Layer 5 of a small transformer language model trained on English Wikipedia (12 layers, counted from 0, width 96).
A neuron's activation on a vector x is GELU(weights . x), where the dot is the dot product.

Input weights of the MLP neurons that the questions are about. A number n stands for (n - 128) times 0.0024.
n21: 155, 106, 134, 89, 122, 99, 194, 130, 126, 168, 90, 173, 143, 149, 156, 117, 128, 138, 222, 82, 113, 155, 175, 136, 72, 160, 134, 94, 115, 112, 145, 134, 85, 141, 129, 137, 107, 96, 93, 83, 112, 116, 158, 127, 170, 112, 67, 53, 137, 140, 97, 125, 189, 79, 83, 112, 185, 193, 168, 112, 188, 159, 132, 148, 102, 152, 143, 66, 127, 109, 146, 143, 134, 109, 84, 117, 159, 173, 146, 136, 163, 107, 101, 102, 89, 66, 151, 124, 109, 151, 76, 128, 145, 121, 157, 160
n50: 133, 141, 169, 92, 117, 118, 167, 102, 123, 149, 129, 98, 102, 85, 102, 175, 140, 146, 188, 87, 128, 88, 139, 130, 140, 88, 54, 147, 107, 201, 119, 95, 162, 104, 111, 66, 83, 168, 104, 151, 61, 187, 189, 171, 165, 177, 91, 95, 144, 130, 154, 77, 102, 145, 63, 132, 188, 147, 160, 102, 211, 136, 135, 138, 132, 96, 143, 147, 138, 117, 73, 161, 166, 140, 136, 134, 133, 166, 115, 69, 93, 62, 145, 191, 146, 133, 203, 102, 153, 179, 79, 109, 157, 87, 151, 71
n68: 208, 156, 79, 134, 86, 113, 95, 149, 116, 158, 79, 129, 88, 160, 125, 146, 153, 117, 118, 125, 145, 112, 128, 132, 172, 187, 173, 95, 138, 130, 110, 81, 155, 185, 143, 109, 136, 114, 143, 23, 132, 90, 150, 153, 98, 79, 135, 116, 130, 151, 126, 118, 171, 176, 132, 140, 94, 86, 140, 139, 160, 128, 151, 137, 68, 112, 138, 122, 71, 107, 132, 163, 88, 165, 148, 154, 163, 161, 137, 110, 103, 131, 130, 136, 167, 198, 122, 114, 118, 87, 104, 40, 161, 187, 192, 129
n81: 172, 124, 181, 118, 159, 152, 165, 71, 150, 131, 80, 163, 160, 105, 148, 125, 76, 151, 144, 90, 116, 133, 159, 54, 108, 64, 194, 127, 157, 114, 131, 206, 157, 144, 158, 124, 124, 110, 115, 110, 176, 103, 108, 115, 146, 106, 171, 147, 90, 110, 132, 87, 186, 139, 138, 169, 172, 141, 153, 109, 114, 99, 117, 76, 119, 135, 124, 77, 135, 86, 117, 122, 109, 112, 46, 107, 115, 135, 172, 132, 148, 165, 142, 155, 156, 168, 119, 174, 138, 101, 147, 158, 104, 142, 94, 104
n155: 171, 116, 114, 126, 95, 106, 141, 150, 126, 113, 112, 119, 131, 126, 144, 120, 165, 157, 84, 118, 111, 108, 109, 172, 122, 118, 144, 164, 72, 149, 106, 152, 100, 86, 39, 148, 156, 162, 193, 152, 140, 116, 192, 122, 186, 138, 121, 120, 170, 121, 159, 170, 135, 132, 88, 127, 157, 122, 108, 103, 189, 144, 69, 135, 132, 131, 114, 150, 70, 151, 118, 122, 187, 31, 129, 142, 99, 134, 90, 118, 91, 111, 145, 91, 120, 153, 185, 78, 140, 115, 190, 106, 89, 163, 147, 115
n236: 110, 135, 82, 136, 106, 118, 49, 146, 115, 115, 108, 70, 120, 107, 133, 91, 158, 67, 148, 133, 147, 49, 187, 149, 127, 67, 171, 151, 143, 169, 158, 104, 135, 122, 156, 164, 124, 124, 124, 135, 155, 52, 141, 176, 138, 88, 199, 70, 124, 193, 173, 146, 99, 140, 171, 139, 87, 151, 143, 79, 168, 86, 136, 183, 168, 99, 165, 164, 134, 132, 118, 102, 102, 180, 85, 121, 120, 142, 79, 118, 124, 110, 115, 214, 110, 66, 188, 152, 96, 121, 111, 172, 136, 71, 158, 164
n238: 129, 146, 49, 203, 84, 110, 121, 50, 120, 94, 80, 131, 143, 164, 101, 64, 143, 139, 107, 116, 163, 47, 130, 130, 121, 158, 139, 171, 140, 136, 130, 129, 122, 136, 114, 87, 125, 67, 132, 144, 96, 99, 164, 108, 151, 119, 91, 84, 157, 192, 103, 70, 140, 115, 146, 114, 163, 119, 137, 195, 65, 109, 61, 154, 102, 219, 120, 88, 114, 175, 206, 147, 156, 164, 235, 148, 152, 177, 91, 157, 186, 136, 175, 127, 140, 138, 45, 130, 85, 113, 146, 128, 117, 157, 102, 106
n260: 177, 170, 109, 108, 115, 107, 109, 103, 203, 157, 53, 145, 136, 154, 112, 134, 83, 96, 213, 167, 144, 111, 143, 119, 81, 140, 177, 86, 109, 120, 192, 123, 151, 132, 134, 143, 114, 125, 147, 117, 133, 163, 94, 140, 165, 116, 161, 186, 146, 113, 109, 114, 114, 145, 90, 110, 126, 70, 148, 139, 98, 119, 75, 123, 122, 190, 143, 85, 162, 148, 146, 119, 139, 179, 152, 134, 160, 167, 178, 99, 101, 129, 138, 139, 89, 111, 129, 117, 155, 157, 27, 78, 141, 145, 132, 81
n266: 213, 167, 143, 119, 158, 133, 103, 157, 39, 159, 149, 90, 94, 137, 162, 135, 179, 198, 126, 82, 103, 110, 143, 107, 145, 107, 112, 81, 137, 97, 93, 137, 96, 161, 39, 97, 88, 132, 172, 72, 127, 143, 144, 83, 133, 147, 88, 143, 135, 208, 62, 90, 189, 146, 152, 148, 167, 73, 71, 143, 98, 143, 94, 178, 126, 197, 64, 102, 87, 147, 121, 187, 123, 132, 141, 90, 122, 151, 150, 145, 154, 136, 134, 141, 141, 138, 82, 164, 185, 166, 139, 135, 118, 59, 85, 137
n271: 149, 110, 143, 126, 125, 95, 37, 92, 117, 128, 111, 165, 133, 186, 127, 117, 158, 161, 87, 127, 188, 192, 173, 120, 186, 94, 155, 111, 176, 108, 117, 155, 155, 110, 110, 150, 161, 167, 177, 143, 168, 144, 128, 116, 117, 91, 124, 185, 127, 98, 139, 125, 131, 154, 111, 188, 158, 45, 166, 129, 57, 90, 116, 105, 152, 96, 109, 183, 149, 90, 134, 70, 95, 124, 108, 117, 140, 94, 133, 182, 94, 63, 164, 123, 146, 162, 162, 136, 99, 131, 132, 60, 176, 171, 150, 149
n295: 157, 186, 73, 92, 118, 141, 136, 106, 164, 165, 97, 141, 169, 125, 119, 103, 156, 102, 136, 164, 143, 120, 119, 135, 56, 154, 148, 121, 182, 185, 138, 126, 111, 112, 148, 121, 64, 78, 124, 145, 106, 112, 161, 118, 115, 139, 129, 124, 184, 213, 8, 122, 152, 83, 101, 53, 202, 132, 137, 205, 138, 126, 198, 127, 86, 177, 73, 122, 32, 136, 73, 68, 149, 122, 192, 153, 113, 128, 160, 127, 87, 109, 162, 122, 118, 134, 158, 97, 126, 84, 135, 123, 83, 125, 101, 60
n336: 54, 123, 98, 111, 164, 137, 115, 133, 116, 105, 56, 96, 192, 149, 76, 153, 118, 190, 161, 119, 126, 144, 188, 107, 137, 114, 163, 178, 127, 172, 131, 96, 142, 159, 200, 164, 108, 132, 164, 101, 64, 90, 121, 170, 136, 123, 137, 141, 96, 86, 110, 93, 169, 117, 116, 127, 71, 124, 127, 167, 200, 57, 105, 123, 111, 105, 119, 159, 107, 98, 132, 103, 111, 136, 116, 106, 181, 79, 181, 127, 126, 132, 118, 196, 79, 156, 200, 135, 54, 160, 80, 115, 166, 64, 149, 156
n339: 181, 98, 110, 107, 139, 111, 107, 88, 161, 115, 162, 68, 138, 173, 76, 116, 63, 82, 158, 126, 132, 115, 136, 143, 145, 146, 146, 114, 110, 106, 148, 117, 78, 150, 185, 162, 110, 42, 113, 211, 127, 190, 119, 114, 112, 66, 172, 129, 142, 131, 136, 100, 116, 154, 154, 189, 132, 110, 168, 172, 91, 112, 125, 177, 151, 173, 100, 145, 114, 123, 114, 132, 117, 137, 95, 149, 145, 107, 108, 117, 66, 111, 159, 150, 137, 109, 154, 94, 155, 116, 94, 132, 81, 160, 95, 82
n350: 128, 135, 125, 132, 112, 116, 106, 130, 115, 103, 126, 177, 131, 100, 133, 68, 115, 110, 113, 107, 183, 69, 171, 153, 83, 139, 124, 180, 137, 121, 105, 111, 128, 170, 118, 120, 108, 164, 160, 127, 83, 114, 145, 206, 111, 162, 157, 114, 143, 120, 135, 120, 116, 110, 95, 189, 75, 86, 176, 130, 118, 132, 99, 128, 133, 101, 92, 133, 93, 148, 97, 137, 102, 126, 69, 151, 178, 195, 177, 132, 91, 131, 132, 162, 138, 132, 102, 104, 162, 164, 119, 85, 81, 154, 144, 107
n360: 124, 191, 145, 115, 122, 104, 56, 69, 113, 149, 119, 89, 179, 154, 176, 77, 65, 123, 92, 143, 122, 120, 123, 120, 129, 81, 170, 171, 114, 139, 111, 108, 125, 165, 95, 171, 133, 102, 168, 152, 146, 121, 138, 140, 139, 150, 169, 140, 159, 134, 115, 166, 149, 127, 136, 147, 106, 104, 132, 101, 180, 98, 101, 59, 151, 100, 78, 89, 124, 83, 91, 125, 198, 149, 150, 114, 86, 158, 115, 140, 126, 192, 119, 114, 60, 218, 165, 149, 118, 106, 120, 115, 146, 141, 70, 178

Each question shows a token from some text and the vector x that enters the MLP there. A number n stands for (n - 128) times 0.042.

"o": 163, 119, 144, 130, 150, 149, 143, 157, 125, 125, 128, 150, 135, 166, 69, 130, 108, 56, 142, 154, 121, 86, 52, 149, 106, 128, 136, 143, 163, 149, 115, 111, 140, 166, 157, 160, 98, 123, 158, 145, 116, 120, 139, 149, 109, 169, 118, 177, 107, 109, 106, 184, 122, 159, 139, 98, 136, 139, 136, 127, 85, 176, 129, 60, 75, 101, 120, 135, 155, 144, 182, 137, 120, 158, 120, 117, 141, 114, 65, 94, 84, 129, 135, 145, 119, 99, 125, 105, 135, 156, 132, 98, 119, 113, 96, 151
The neuron with the highest activation: n260

"our": 147, 118, 137, 125, 118, 152, 135, 200, 124, 184, 136, 124, 96, 159, 68, 153, 118, 57, 112, 176, 112, 78, 88, 121, 95, 134, 126, 128, 157, 133, 131, 115, 148, 113, 143, 149, 104, 125, 122, 182, 123, 111, 152, 158, 115, 179, 78, 133, 111, 129, 89, 145, 129, 164, 115, 97, 157, 145, 129, 153, 112, 149, 139, 52, 107, 90, 142, 139, 163, 112, 149, 182, 139, 159, 128, 124, 142, 149, 69, 98, 107, 129, 144, 103, 126, 93, 103, 123, 150, 112, 144, 123, 139, 126, 104, 146
Which two neurons fire most, strongest first? n295, n50

"duc": 116, 152, 90, 146, 146, 140, 169, 141, 131, 195, 140, 130, 104, 145, 117, 118, 162, 56, 126, 119, 107, 110, 101, 117, 131, 112, 122, 116, 167, 130, 119, 142, 105, 105, 139, 142, 149, 200, 162, 137, 110, 101, 116, 125, 98, 188, 115, 153, 88, 113, 98, 136, 153, 169, 156, 107, 144, 137, 67, 97, 90, 150, 156, 76, 101, 89, 148, 123, 154, 90, 202, 153, 109, 152, 142, 127, 112, 141, 128, 114, 129, 122, 129, 86, 150, 86, 120, 145, 124, 102, 107, 146, 120, 129, 122, 192
The neuron with the highest activation: n266

" imp": 139, 111, 102, 126, 126, 130, 165, 127, 109, 165, 137, 115, 131, 139, 90, 117, 153, 106, 109, 142, 142, 120, 96, 123, 131, 120, 111, 150, 155, 119, 115, 116, 109, 108, 156, 160, 153, 166, 142, 150, 130, 67, 111, 112, 127, 165, 119, 185, 119, 136, 122, 166, 165, 164, 150, 81, 112, 155, 106, 132, 105, 179, 138, 54, 108, 109, 136, 141, 133, 94, 173, 171, 120, 155, 101, 117, 72, 89, 147, 130, 105, 151, 98, 77, 121, 112, 107, 165, 144, 165, 158, 135, 107, 64, 106, 181
The neuron with the highest activation: n266

"la": 144, 116, 146, 152, 162, 174, 143, 160, 149, 123, 117, 138, 139, 151, 92, 121, 143, 59, 135, 165, 102, 65, 80, 124, 118, 111, 137, 145, 168, 105, 120, 155, 99, 138, 156, 129, 134, 157, 136, 141, 121, 82, 158, 131, 106, 173, 100, 147, 73, 99, 111, 160, 135, 134, 122, 139, 158, 141, 141, 119, 78, 198, 132, 89, 115, 107, 138, 142, 168, 96, 200, 177, 112, 114, 128, 119, 121, 119, 104, 98, 114, 149, 145, 125, 155, 94, 140, 100, 137, 131, 123, 81, 86, 110, 107, 152
The most active neuron and its activation: n81, at about 0.17

"ly": 134, 125, 107, 133, 158, 173, 144, 150, 157, 115, 104, 151, 122, 146, 63, 107, 144, 120, 123, 151, 134, 97, 69, 91, 139, 153, 100, 165, 175, 147, 92, 107, 129, 129, 138, 120, 115, 146, 137, 139, 127, 95, 125, 68, 112, 177, 111, 167, 138, 96, 123, 192, 172, 202, 135, 119, 109, 157, 141, 117, 105, 146, 138, 108, 108, 116, 157, 117, 109, 85, 187, 132, 101, 130, 147, 105, 107, 128, 107, 107, 83, 141, 125, 114, 134, 143, 101, 140, 152, 102, 144, 119, 127, 95, 125, 193
Which two neurons fire most, strongest first? n68, n238

"en": 142, 128, 135, 149, 158, 165, 137, 164, 96, 157, 123, 134, 132, 159, 99, 124, 122, 90, 108, 175, 122, 59, 84, 114, 105, 147, 94, 139, 147, 152, 117, 110, 141, 118, 169, 146, 107, 151, 116, 161, 115, 124, 160, 151, 108, 181, 98, 114, 117, 140, 98, 167, 134, 135, 138, 129, 154, 136, 120, 120, 103, 208, 102, 43, 97, 95, 145, 112, 163, 127, 172, 163, 128, 150, 73, 135, 113, 119, 78, 101, 124, 128, 140, 113, 124, 94, 138, 120, 166, 156, 125, 114, 137, 117, 64, 155
The neuron with the highest activation: n50

" office": 156, 141, 139, 144, 162, 174, 155, 105, 124, 149, 120, 119, 94, 150, 92, 133, 153, 98, 81, 153, 146, 67, 80, 115, 135, 114, 128, 133, 145, 132, 91, 137, 144, 122, 160, 134, 129, 138, 123, 137, 117, 95, 124, 86, 101, 167, 86, 146, 147, 86, 133, 152, 146, 174, 165, 110, 143, 161, 104, 99, 123, 171, 178, 72, 117, 94, 191, 117, 135, 103, 178, 187, 114, 119, 136, 110, 100, 127, 151, 123, 109, 143, 94, 76, 132, 124, 119, 161, 155, 107, 121, 114, 108, 125, 98, 157
The most active neuron and its activation: n81, at about 0.37

"al": 139, 170, 122, 135, 166, 142, 152, 157, 139, 152, 146, 154, 127, 147, 27, 122, 138, 52, 112, 174, 136, 77, 96, 138, 138, 119, 131, 132, 130, 130, 141, 126, 109, 136, 133, 143, 112, 165, 79, 168, 117, 96, 139, 112, 129, 148, 106, 135, 121, 107, 153, 174, 137, 143, 148, 115, 144, 127, 165, 101, 84, 188, 125, 69, 136, 92, 132, 154, 147, 121, 204, 174, 154, 143, 131, 120, 118, 148, 79, 92, 103, 121, 125, 118, 157, 121, 115, 116, 134, 102, 110, 116, 128, 92, 59, 139
Which two neurons fire most, strongest first? n339, n238

"H": 107, 109, 133, 148, 148, 159, 154, 133, 115, 148, 141, 145, 104, 134, 99, 115, 138, 122, 151, 131, 143, 105, 63, 134, 93, 161, 149, 126, 132, 125, 134, 129, 137, 157, 159, 177, 94, 138, 132, 125, 90, 105, 136, 185, 130, 174, 124, 114, 95, 104, 105, 196, 117, 187, 145, 92, 131, 136, 127, 125, 102, 175, 146, 78, 111, 99, 146, 119, 143, 109, 166, 147, 114, 145, 95, 104, 167, 124, 95, 101, 84, 125, 141, 66, 158, 82, 120, 125, 149, 141, 136, 90, 123, 141, 78, 166
The three highest activations, in order: n350, n21, n68

"ra": 107, 152, 138, 125, 152, 141, 136, 168, 149, 151, 118, 117, 147, 187, 80, 139, 151, 99, 99, 138, 152, 106, 119, 126, 140, 120, 121, 135, 141, 145, 123, 120, 80, 163, 164, 151, 128, 140, 91, 142, 138, 67, 138, 150, 126, 161, 97, 130, 85, 82, 138, 138, 153, 179, 132, 103, 162, 125, 109, 137, 82, 153, 140, 110, 87, 78, 151, 115, 165, 118, 225, 137, 145, 127, 125, 121, 111, 118, 85, 76, 129, 142, 150, 96, 172, 104, 141, 153, 116, 128, 111, 100, 116, 120, 61, 157
Which two neurons fire most, strongest first? n238, n336

" ": 114, 117, 140, 129, 115, 130, 163, 152, 126, 133, 143, 130, 137, 154, 71, 136, 150, 91, 118, 127, 159, 115, 101, 133, 136, 153, 126, 120, 130, 159, 108, 129, 99, 142, 155, 175, 139, 172, 121, 167, 97, 132, 118, 148, 146, 168, 106, 139, 104, 101, 128, 177, 131, 179, 139, 82, 123, 189, 108, 139, 95, 209, 161, 67, 115, 93, 150, 102, 134, 90, 161, 160, 122, 135, 97, 97, 89, 108, 113, 107, 115, 126, 114, 51, 137, 84, 137, 133, 150, 140, 122, 116, 129, 109, 89, 142
The neuron with the highest activation: n21

"ri": 124, 105, 133, 143, 142, 133, 121, 166, 142, 139, 146, 160, 123, 183, 82, 120, 92, 66, 143, 123, 138, 49, 80, 103, 120, 137, 128, 150, 132, 149, 111, 147, 109, 125, 145, 147, 129, 119, 125, 184, 112, 110, 159, 124, 143, 177, 151, 174, 106, 103, 110, 154, 126, 157, 150, 100, 153, 117, 125, 125, 89, 177, 117, 104, 97, 96, 132, 155, 142, 100, 212, 139, 121, 158, 140, 133, 142, 118, 68, 87, 88, 131, 161, 99, 128, 123, 136, 132, 153, 116, 132, 124, 100, 99, 93, 155
Which two neurons fire most, strongest first? n339, n238

"st": 98, 110, 90, 143, 139, 133, 140, 174, 128, 137, 101, 119, 106, 158, 85, 118, 150, 92, 108, 147, 143, 101, 82, 104, 156, 127, 134, 143, 132, 122, 107, 131, 131, 115, 122, 157, 164, 208, 119, 150, 110, 110, 152, 101, 111, 174, 64, 141, 94, 97, 114, 143, 137, 186, 140, 106, 120, 150, 92, 131, 96, 134, 144, 72, 112, 97, 139, 140, 164, 128, 201, 183, 148, 143, 107, 108, 115, 144, 83, 125, 108, 120, 109, 77, 176, 134, 146, 122, 136, 122, 162, 127, 107, 141, 102, 191
Which two neurons fire most, strongest first? n155, n271

"h": 103, 106, 139, 143, 142, 123, 128, 140, 141, 125, 150, 167, 125, 176, 68, 97, 111, 126, 154, 110, 149, 83, 92, 110, 128, 149, 126, 156, 119, 133, 112, 141, 128, 135, 150, 176, 113, 153, 110, 151, 153, 66, 148, 114, 141, 180, 90, 110, 100, 72, 116, 166, 134, 176, 154, 103, 146, 119, 111, 162, 107, 192, 143, 86, 133, 110, 170, 148, 156, 110, 216, 139, 113, 107, 116, 93, 113, 111, 103, 99, 114, 114, 117, 74, 160, 146, 131, 138, 153, 114, 129, 125, 104, 126, 83, 127
Which two neurons fire most, strongest first? n238, n155

"e": 141, 147, 116, 137, 148, 162, 138, 168, 91, 140, 144, 149, 140, 163, 77, 143, 131, 81, 106, 162, 142, 68, 93, 170, 119, 149, 135, 136, 154, 135, 119, 105, 121, 138, 151, 164, 95, 104, 135, 151, 110, 123, 135, 147, 115, 183, 69, 132, 114, 102, 123, 191, 139, 144, 140, 109, 113, 124, 157, 125, 95, 172, 115, 68, 87, 129, 152, 130, 149, 100, 163, 136, 105, 165, 91, 133, 123, 101, 60, 85, 111, 139, 141, 144, 153, 113, 129, 110, 148, 114, 110, 130, 143, 80, 111, 180
The neuron with the highest activation: n236

" be": 125, 139, 91, 110, 140, 152, 132, 148, 147, 142, 144, 118, 133, 146, 74, 125, 176, 108, 144, 139, 131, 109, 61, 109, 132, 131, 129, 127, 151, 121, 76, 98, 105, 127, 158, 156, 117, 137, 137, 148, 136, 84, 123, 114, 130, 176, 103, 183, 142, 103, 127, 151, 156, 183, 123, 70, 135, 143, 123, 170, 113, 175, 157, 67, 88, 86, 153, 134, 135, 84, 168, 189, 127, 129, 118, 110, 93, 107, 147, 125, 112, 131, 116, 89, 133, 124, 105, 139, 160, 137, 153, 134, 123, 79, 123, 169
The three highest activations, in order: n295, n266, n68